Layer 4 of a small transformer language model trained on English Wikipedia (8 layers, counted from 0, width 96). Numbers have three digits each and are written without spaces.
A neuron's activation on a vector x is GELU(weights . x + bias), where the dot is the dot product.
The model reads these tokens: " Har" "ald" "sson" "," " Thor" "g" "ny" " Law" "s" "pe" "ak" "er" " relat" "es" ":" "\n" "M" "y" " grand" "father" " Thor" "g" "ny" " could" " well" " remember" " the" " Up" "ps" "ala" " " "king"

The vector x that enters this layer's MLP at each token. A number n stands for (n - 500) times 0.015.
0 " Har": 433431484416520439260579442590626561467604646519537217586460378576514540418465637476381591490592532474392605561536427595450575455363527545418601508361501554381416518399449649691593468445439544411437465538388530390586569625515466498455381515242396312502716477668446511452560810482590502573
1 "ald": 484533563433519335280484386514554545488517786468417341525407331589522411534511633544429549415467481440467540439404504479524404388496495473385679511400567506452370540508594366633607432634450590464410597550339484374349482586584552413585360475409598460401745540767515598426545706542561425456
2 "sson": 535413499463551349466535366587618398340563648354382426495683339459477410598364706585471438532465502383393428540471518495561496456386510609420517485418655464499411465401585532626481486592458573555287428489451423307425493540547579319667377622530578582486757718712563468276560742474498462442
3 ",": 507439525485541639487461397509539493484559539512394534499535400475433403532521647512508488464468515508414510613509474629537577434539515427443501503480504555516416512323498472635520511485527410499414433577368201483471528405539445324651509594513536645360550652819473530324512670462558442562
4 " Thor": 457482466479597350474474521482455555293730511592532305454427371551438575384596618540387467474328534434460645622498489450515525628480446484434426566431535598565256431325462459427514500506526563472418427564396406229325549469592642446521518673469473606534682696608491443365518848583588346620
5 "g": 446436670569518419425285343795583539513598576590441282586450374541466574603420553557491379520288468532566552589503503391578462518533465387400603497599541416477403494673459554361852306762471520441413417519408504350375669475653553395525355605295505541470794768492369469183495609602528373584
6 "ny": 585430604529493325397691374757480527319623694620528429427565396476527578558380651387560513281569462640430548527488443486482313434445273506506626511386454447558437426472536426446543361729572538435269450606364458263379554557649532628521395575444594650519624764628556377345580570508638276469
7 " Law": 522439352586517466515541493876490721453662459456498340484620360452402613475403544556562534467479551567406513420495372452611477496424438604561489519475578536559364490366543633656694468620457641498225399505377467468336479482506531629464351495258472395471741638566342577301556732455364456517
8 "s": 537426458521361475423427438660562616437551796297477279505560318572441625494519565556468535421583465524388288457506368424664305508343482623579531550527475526486384552474567608626602591418471575531509432484370517655201612505491660550586385348391552361404762797647418415302560522505457566531
9 "pe": 581470325687507397471558361537612546419617606463438348616728363569549420349576686516466532494586451647505342411529310457508460374426326564366538511436714425571254564314554506596345509471500594627620348516424490520401572490388468363572420508359709588475567904569532445537625647357418318569
10 "ak": 535443579393406390404315400799610672338373652378421388574530303515499653548512725504523564470395512661505714478624599438562487398494576497591396387387443497693372580439531471547509458453483567599594427492402422379356619551553514297506336356382538474516635833594301520331623694319575323484
11 "er": 435477385650514400507623445645543576331556711448509410414587366362490690582554683574545572371471458458395417503405627413569409389426459450512562487523612519491417440317535441531249735544468563484332436549461418513538425518502458402637311642394463514359678738705613415309691631411627431564
12 " relat": 578367439412550529413537542605591594582616521558555433461679261426440441564450586498550579341510491499443652613522423374635364353659486560537538551574633600504294355391486478599522473711469504492369367405359457473209459675644429326511486610277458359532657531621306559495557745359502448617
13 "es": 536434525633301575573526415339606647438481630385516393454741393593512568688599560533441603236485558421451378522389397393726512439505420760481565639520477371454287490510476430483572654425534530452419479411439518607393717392544565456386620591526563322408693504672416416295519510411549515423
14 ":": 594425468461499523682423448443601513505315470374432533528635428616424578580500601507462541427514555495377450555380370387547461371530585637603553511496380614468296526571524418590549469472510368565575581487412301453435529558439502374506535671478451648511644513738565478454558710442578512397
15 "\n": 466432518607448436606559428394594495414640468451448503499400529553481514605483649458488474503454594481219527523562452505662518431521517407554568456470512534523386534454402479629585446575429321449462516549490581420445475541451507396567565653509515524422448466665553512524470774523537484480
16 "M": 493305557591507557552202572413524495630490497516632505517612565662564515411603537395335558562302552369426581529466283412509538504456464538550468470439463551655522397390503307609702417462470536522702451447502501158496474424712582460488382388484478447487463797554648437623491787480416495533
17 "y": 567445579503441610528675499589336594141633556526518369584431532728651576412405616428457445500550489432377515495571300547450402459529293458442551753500423516518502305489459358477720381540510523394432716501584624414449440355586512593406342452475563665544501727598635333374504687529524353543
18 " grand": 458501432571519479522577563593587700574650391579617371244426331515574491503434666366544456453338478545201552511418494443508712343381559444444473469458452556609501510604357756429698583583506587594254457569617449581422489516532471501451339539601524443578549581531474441410536645682373499421
19 "father": 519364553672528447560435397338589410522669591404478375343414337444574620668588661556524659324568413436540461544404410402489447537518322490419437370448565530638527572609593462498517609971497582500496413476381467313233441355526549411541477482522694378437538573683473673470533578587397385334
20 " Thor": 455333495562653369528517482501444538412689549517570234436670333511454642398548558552421461476333559324526660652499495371519538640428463549461346576415540565645312435540456482337484509599531556475491373557418396173208496464576641573472488478450519636590603634599530440454519802575556301599
21 "g": 448358650614502423412271331805549534560599592588479269525504386546461591626397535572507383513264469458605566595511549375597493549521472382467581500570534360508428488737456559319842345785470528424438444514451485335311647452627543432489352579310507545499765751473395450273498608562530365548
22 "ny": 569361595579480342387694386782452524336647703632579411379611434487532576579348621420569527253551465576465554527502479459498325448439281494561620487359453395597477426540547412417560404757573551408293479598413440260309525544621501643485400575460576640537589764589579356452576550455636273436
23 " could": 639329466540585471621712630764516623602670659393493324352592534395478464327382584423436484567418667289466524544502626439547543567413609550519582442581349426561486422421376432392602298601461459588413448504463350480447574350482605517600401641410510220480635544648434560497447646452543672418
24 " well": 549438542719360416580503706595459575585752639370474444254596430555404353479501494493579521559357542276495562490558552548518588487368539654419665477413328449594351391368329493624388474665461490435609591524402468439508522431458628406471475698363651208433434441740660582469497495558488574586
25 " remember": 615219430613351557584516664410544620581558560442450584371668486535531434644474612451563440346349542458463596416433665468526543430550492614517542532376371479509422384499462353493471415686524522526483515437430502447313538489535473312267348676456453356536554529818577519563621594546554384554
26 " the": 464352548624541522552436562639580572442581435537529543424549644586483467507473518407438547549434614343333503538391613449464443518415525600577525494469438476524585469385372570543462402584491491504516536445524499438415448551541420434458505565462432522462501484957411503555446458495558439480
27 " Up": 615466405595431329587337437631525598587749515456506281446358280618407546426542520435490579428554525560508657640304524601606499566372493715595821536319592334554623427382448539492644443382494536376545511471455541403397252404560662540386378661363605268491424414597329503591570670489503604509
28 "ps": 403491460629566332458572472531538473554642691216653223546768540684615278476631594522578434442428622497541390435344203506509417427516429676444524558318603484556386504498393529413583493397469529386713556630486463549464533565677627393510320466470559494405587683560663331548508490501365507554
29 "ala": 545421341466395379651569376771531518363635557600482328675603317556522621384597736571498474558534399503411526515501495421533452305572467632467546694367460296696484395617583550617567567497495541440648452571642558342365431498316468320572299335534616476631771505619394443540401468469502230444
30 " ": 542362370499597348421493512760540614472498640384629356466575429571454333604411557553569501416483494566540533593524552503526463397499544722441522439492500576581555477515425491487466584423489449718487503442513514537404424363464186469560506352421563393524739556425464515470464858551482306494
31 "king": 562405200526470332474384503694445631567658651472626443362365375541446432571525613506635645480361504573569541520511480459516489506385349605536421488500356444562411458413538418510331572588519589388289494588362525503384593318469559425402347714572569342492539660777537522626662558437447497455

Each question shows the input weights of one neuron of the MLP. A number n stands for (n - 500) times 0.00072.

n150 (bias -0.094): 521473587361599588323571360434377496473440384470345523582643530342621503500573616502398553504461470714657599401410469620487417753487407447327537645375400606523406554447587564384581389623461501298516528366470444506409477573611414540735401391544466538443572546410524513739553427673398709605
On which token does it fire most, and how strongly? 28 "ps", at about 0.91

n209 (bias -0.230): 625564554427612655496544505392366673763162515295358582541472505587642544203516452548226624682663572585525473433530525208465584551583409463328568100554460646497443560604627385377490440335534442555373594465663463615384487566567492496504442700504531388527466484448609426504477435559622645707
Which token does this neuron like most? 14 ":"

n221 (bias -0.161): 447504488425435548324478363542457419448553394470488493785630491325610569538647550539490441532470322495369240470415470541316589615284665522459325420472595683470645615509583547472520390332523542439597443457338639598655418576584428593649531193513456557358399192530487587683278637555569558581
Which token does this neuron like most? 0 " Har"

n192 (bias -0.224): 485554667263612348627560462486414325565434589488449475561401559537559573450382452508448287688494247436581506533585811402382474402499564356751424622468672498460572610639555301473380632612563450577428384434514338501406599490467467570540458426669658535507492330625465673547566274586546591605
Which token does this neuron like most? 19 "father"

n57 (bias -0.280): 444535370455728502418600392374447539442596512457537519453380627463419549496488386557437372478514478572579408648610518447673527592495418382590456283585522565565584391413516295614448499425657564507483549395547464471643470601483315440557669377563263323397457585461539492464542600384458629404
Which token does this neuron like most? 11 "er"

n232 (bias -0.014): 484646395402496538440501558371537616522605405622450537540399507597361308475581472550459247505547486555496542532519656500555483518586581398556402528614541597521462574323439435510492450427378555549451572699444496412594408556457456427502684607517429553434457495481380489364544559524487502507
On which three tokens does it fire most, strongest first? 4 " Thor", 3 ",", 15 "\n"

n229 (bias -0.070): 440415543385489378494464406446555242646474515369614505660637452420505386717739433603457511565544492413438491490508641717465617664454493498511518431506629450528571597595358472462334256545601521455461471532454471526528404549436518701509543396672419523494581556545425347383562432342501617528
On which two tokens does it fire most, strongest first? 2 "sson", 28 "ps"

n158 (bias -0.202): 291492596393553512222711293518536539541470607608461507583516428418483433506441527499379432553558703678789566397648566413680582597450671543573565487355594486417366456607463267250493566401384490491376694478548337594485677545518372630342525525528462393443588435375523564457509304591548477623
On which two tokens does it fire most, strongest first? 21 "g", 5 "g"

n246 (bias -0.214): 366494621574635755660625420404483341747558453392321598464737397357538635579592520420598490472493386295492476624475521536573442619311769330667327559611342696691493583595436352548498431550296540349451466320489367437556493540480491710431582449610225532582452292393603616477433442424455491574
On which three tokens does it fire most, strongest first? 20 " Thor", 14 ":", 23 " could"

n166 (bias -0.315): 507530615550647390356590326416460398397433585533257620577389757334548690394668491395319589599449632472592631288511448394498561324676483612652500334705539314453457517570514472622436199472478494227420915398549632449778556662377396464505577642643410617361434229420727511625622295583525387582
Which token does this neuron like most? 15 "\n"

n109 (bias -0.055): 427628525656647507480529466463393514558402370403340582550617372381283650669492618327347266457612484603613550501473494448587535405567623430633473503642543571517485544679371458391503375491506508489303540478508863327523363615567506764425624402468495593482380464462450577481518485519650502386
Which token does this neuron like most? 6 "ny"

n254 (bias -0.152): 359625540313667482228609390561395508507442435477413451631652387380277457436392537601403402532622379748793310360513537488780305610235528418518517399488626454443419562498605507644494576273391621483494520643502570466439391744339441560517453507492499600517625442348478551481494473597476555617
Which token does this neuron like most? 8 "s"

n204 (bias -0.202): 407514434351557534463644470508638412476388535456617397441683531276447472474521358471541290550657457511615519450505617403480570591487616408505472625466623540500447496547467388409565502604509523556516486697443435467487277464374523603413522383721497478549421497492546427533539608349502503406
On which two tokens does it fire most, strongest first? 20 " Thor", 23 " could"

n152 (bias -0.176): 498684471417586445159489360444479521473428536517591713436475475429647368470564549595292445426540595546487300438449562470418451499513448293376521459538632526285583569473525388578418612488545666471431704372522473536428486427566516462531713467599636337259590447480554450348481467565716735482
On which token does it fire most, and how strongly? 1 "ald", at about 2.2

n145 (bias -0.177): 406650605438640431518425599434204489390400386571346622707452403513608523574532472466504521550398219649442505526459560530521555536304639555532333245429278534515426777778614388579385339438527623424588549659566617544721407598362639381486542545413619414492483475482465647479473377557366513561
Which token does this neuron like most? 10 "ak"

n115 (bias -0.124): 619450585401600804494550460448542367625580490545545630413575490463416512573405251673448398391479554508590591534592672580702606679670501662395472437472527468290401528557377335349433485449484506501402437573474416518674657310418380428373587467548517412523306518492609372410567453362483641580
On which three tokens does it fire most, strongest first? 13 "es", 25 " remember", 3 ","

n128 (bias -0.074): 392571517467475524577505502535515453638550465611484560672406533488642511384409457509319534597560439524576482461550474448400515571571533377424595377411539439437409433547447609430495402560548652408500529448676630429506489700487595695456394496605593380373447454441577528431304444603402466480
On which three tokens does it fire most, strongest first? 5 "g", 21 "g", 17 "y"

n12 (bias -0.171): 593569663452464483476511693372386561471495371430341504621368521527542505429639334574517366453503692443661466586544515294463432542301700492318401418372482408544355483589449458482426466384581595287585484440508631427480612569454578532527598481417314711502592487551465514530517459647560462400
On which token does it fire most, and how strongly? 20 " Thor", at about 1.2

n65 (bias -0.222): 562523582361520545330545529446416492510522563509496396467512565321496464586519457660573525485621320422537548497517466442485498489272507308514468448420538418482591586613433480449621561456464662308431583304638607444480499516521500713425410410640507512517399398441626418678546587420453491419
On which token does it fire most, and how strongly? 22 "ny", at about 0.54

n226 (bias -0.268): 558620676496465699442571674407398540698352359539516534426467598574751500507496494456492473522419440476480638434562424606459518491398596384522404330296353494472468469564346597397569326397567599236410573613432510689553473823662606262436520596356364700416314284540496596638469482510347612704
On which token does it fire most, and how strongly? 18 " grand", at about 0.49

n116 (bias -0.241): 410379681506354762634675477332582454426610580401414612397528438257622637665671358518375350570693358479443584538640513413491398648433530444627282444548342512558609478718444490496345516547260451360503499499882714420461467549285582653743406524540293668335690400536491352498464306542480443484
On which token does it fire most, and how strongly? 29 "ala", at about 0.66

n91 (bias -0.314): 615539385347448403518643504365456397701315274646386663523276434427322675500723443495484522521453532578750534407529373470589559405436785388420386317597432837513695631361468419428418535193679427558306738765455447647600641463687577502352438540633547435477330466482384392784571435535495661419
Which token does this neuron like most? 31 "king"

n70 (bias -0.243): 526445557518633419316613390416375423558413456567330537521649644452573525244622280665477475536786453669537540383603482649503684447592459326446289621503520442569562322554497414399471443334506427592372411610386437629498545663300263470670557186612574735522559565429524441483611403456561686754
On which token does it fire most, and how strongly? 9 "pe", at about 1

n185 (bias -0.090): 367762479437405473125798298470505467632531359552301644723498413369431565417493506585696571472419486555445574490481588665505791659290597316312380562442421536552506555575326473557435448377394512661598553301424581414457627503434512525547705360428557643453553432458548657391602431358690558471
On which two tokens does it fire most, strongest first? 0 " Har", 10 "ak"

n193 (bias -0.173): 444569475577639617495511619538533332652495361508484424529511613279334188359493492578447489406467450590526551570469388617537582472515499389591487559545564617671462401624563448411403427500526679362367432407590430518568417614580522551415493302501538427508591491500481568415503546361399660519
On which token does it fire most, and how strongly? 12 " relat", at about 0.95

n233 (bias -0.296): 641550494544566602428538623287587416517280305300519571401494355425487526720568480629616569539577424591583454358493539669621317519434410426537355576432360551499328571702553536396373343625437664588411514702696470527426407426493428668458549398516509605401506493507300556292572437392398657547
Which token does this neuron like most? 19 "father"

n96 (bias -0.213): 365632516382523819342603294429334588531607541455412421647601718360488557404586407856616508455640575478416496555522560511439557749429414357361500503614461547432429404489486386180515393372601564349492523526477570544548438511484404320586571471493219490440323485545743574408628535327432684368
On which two tokens does it fire most, strongest first? 17 "y", 3 ","

n165 (bias -0.306): 449483363441505475589530339445305629521514618546426727529495603425295502623760505697607686569534394453489399372534505545384658649577609593285451313574241551527382422394344428521482440287504572479592379401463649510624463463572474591554509419614371399267404185528821421541471426620616560577
On which token does it fire most, and how strongly? 24 " well", at about 1.3

n214 (bias -0.235): 547451531555488639494464412258618457491389492305617610479570423499589338367693378399455445410764391579509178581574662551583639675344467492741695620636469624408570489635376535491445583275534390387492544510622451466589435402405483534572542295440446757361543554579557611483478399320492547452
On which three tokens does it fire most, strongest first? 13 "es", 14 ":", 8 "s"

n126 (bias -0.221): 535486489606608528489617421561511410562389501649533420688632453408498337507486346504353390327626544472550613616385631670612425512551409412701390322697626502530629546363327421461352474629611743610458431338553394519378226678493477588425549420573476397485443449545496561369333354390441576563
On which two tokens does it fire most, strongest first? 12 " relat", 26 " the"

n32 (bias -0.188): 544531777546593599537534540231430513468375328570505598360591623464438329472667216636464551499716546533375666450499585431591647701362508500493492467431455480393729552651357406291640477418431480570456718463535426508532635568608410430460620357551450455369553459555645469729383282423557593638
Which token does this neuron like most? 26 " the"

n142 (bias -0.129): 605479436508554743481630401460468449611302538476506406443659574442299486376494596724385474486647560576445454503559581535542586543631350370631328362602461388452449564446551332474288346439399304639497579586696479583627560687674349636505485446434362470734461385556624660412514411342485672603
Which token does this neuron like most? 23 " could"

n198 (bias -0.005): 547449518579555510645490604472443464460477485694462476431444590217310419480499482529470377579618475515522527482642580438530509527530578421367340336547615573543642476531496490542439506499569527351383533408594509344559359466434453550400639543604479450546561522558515383344511514523421481524
Which token does this neuron like most? 4 " Thor"

n159 (bias -0.249): 527569288514466360457493615586656468510463524435454493707499521557611548705464525478367436394666475497384601427537639719384572535505530362586493300434541608305327395524526450539351543348434593491437534362702498669653361444579490568624468423598495572458487417389749442393416404724604458488
Which token does this neuron like most? 11 "er"

n94 (bias -0.321): 521424572284520753322478493553480414580440507664485499573659449401436244629314424525519439369434249674617318391672594527615615581489576308367411379771524269315706666487569526515501202487516553678349579852644429594552539632474346654530477378581385503440411568458573441408482531616414443573
On which token does it fire most, and how strongly? 5 "g", at about 0.81

n40 (bias -0.217): 383494639518637538390590538321496555653573280407441462668703356300432454519661571529716281471520469463516494484651657567622436551603550417395442398664651525483498464484411507479375500520465536514420468600436473535413415600372431399516551439382438597449512542563342627622594412320469649471
Which token does this neuron like most? 12 " relat"

n58 (bias -0.214): 529468608501455364485501685432536489601461552589443558509387427457440468556468413496496158406633268589529466488669384592460486672539472479480347490420520605545525672426525556397487476578506485387491411507463720504497357411679512641591439477676450632590418457415470415366396448701494601558
Which token does this neuron like most? 6 "ny"

n235 (bias -0.174): 541649408439377578522547459556535343637561480596515542617376518423366355471508339316235451455751438650367477344568478480472445661499578467481562481471540523290738541598571383355535441582449557471331371578590438625676463504436626807482467425494544475573467493518465439453688431485658593574
On which two tokens does it fire most, strongest first? 27 " Up", 6 "ny"

n215 (bias -0.183): 570473551480485651444761471343281516462608412343436534596470581421548668641564357562335503496522520377608679502745576349766572606411537492471329443569366555476628376658397300270397385501543394519556445547569620525599555442512215354322730568655303461583412368512715543486430467343641633539
On which token does it fire most, and how strongly? 25 " remember", at about 0.54

n82 (bias -0.106): 533587384459504536455699603445445393431420671414396543602632448471649583450279475669459578628588506411603512458494730513628611554409479477431452453433357499472327520676436418474454540576563517387607367457686530474527552552501589545300505537611354335293382441486358523535615460436574554537
On which token does it fire most, and how strongly? 23 " could", at about 0.82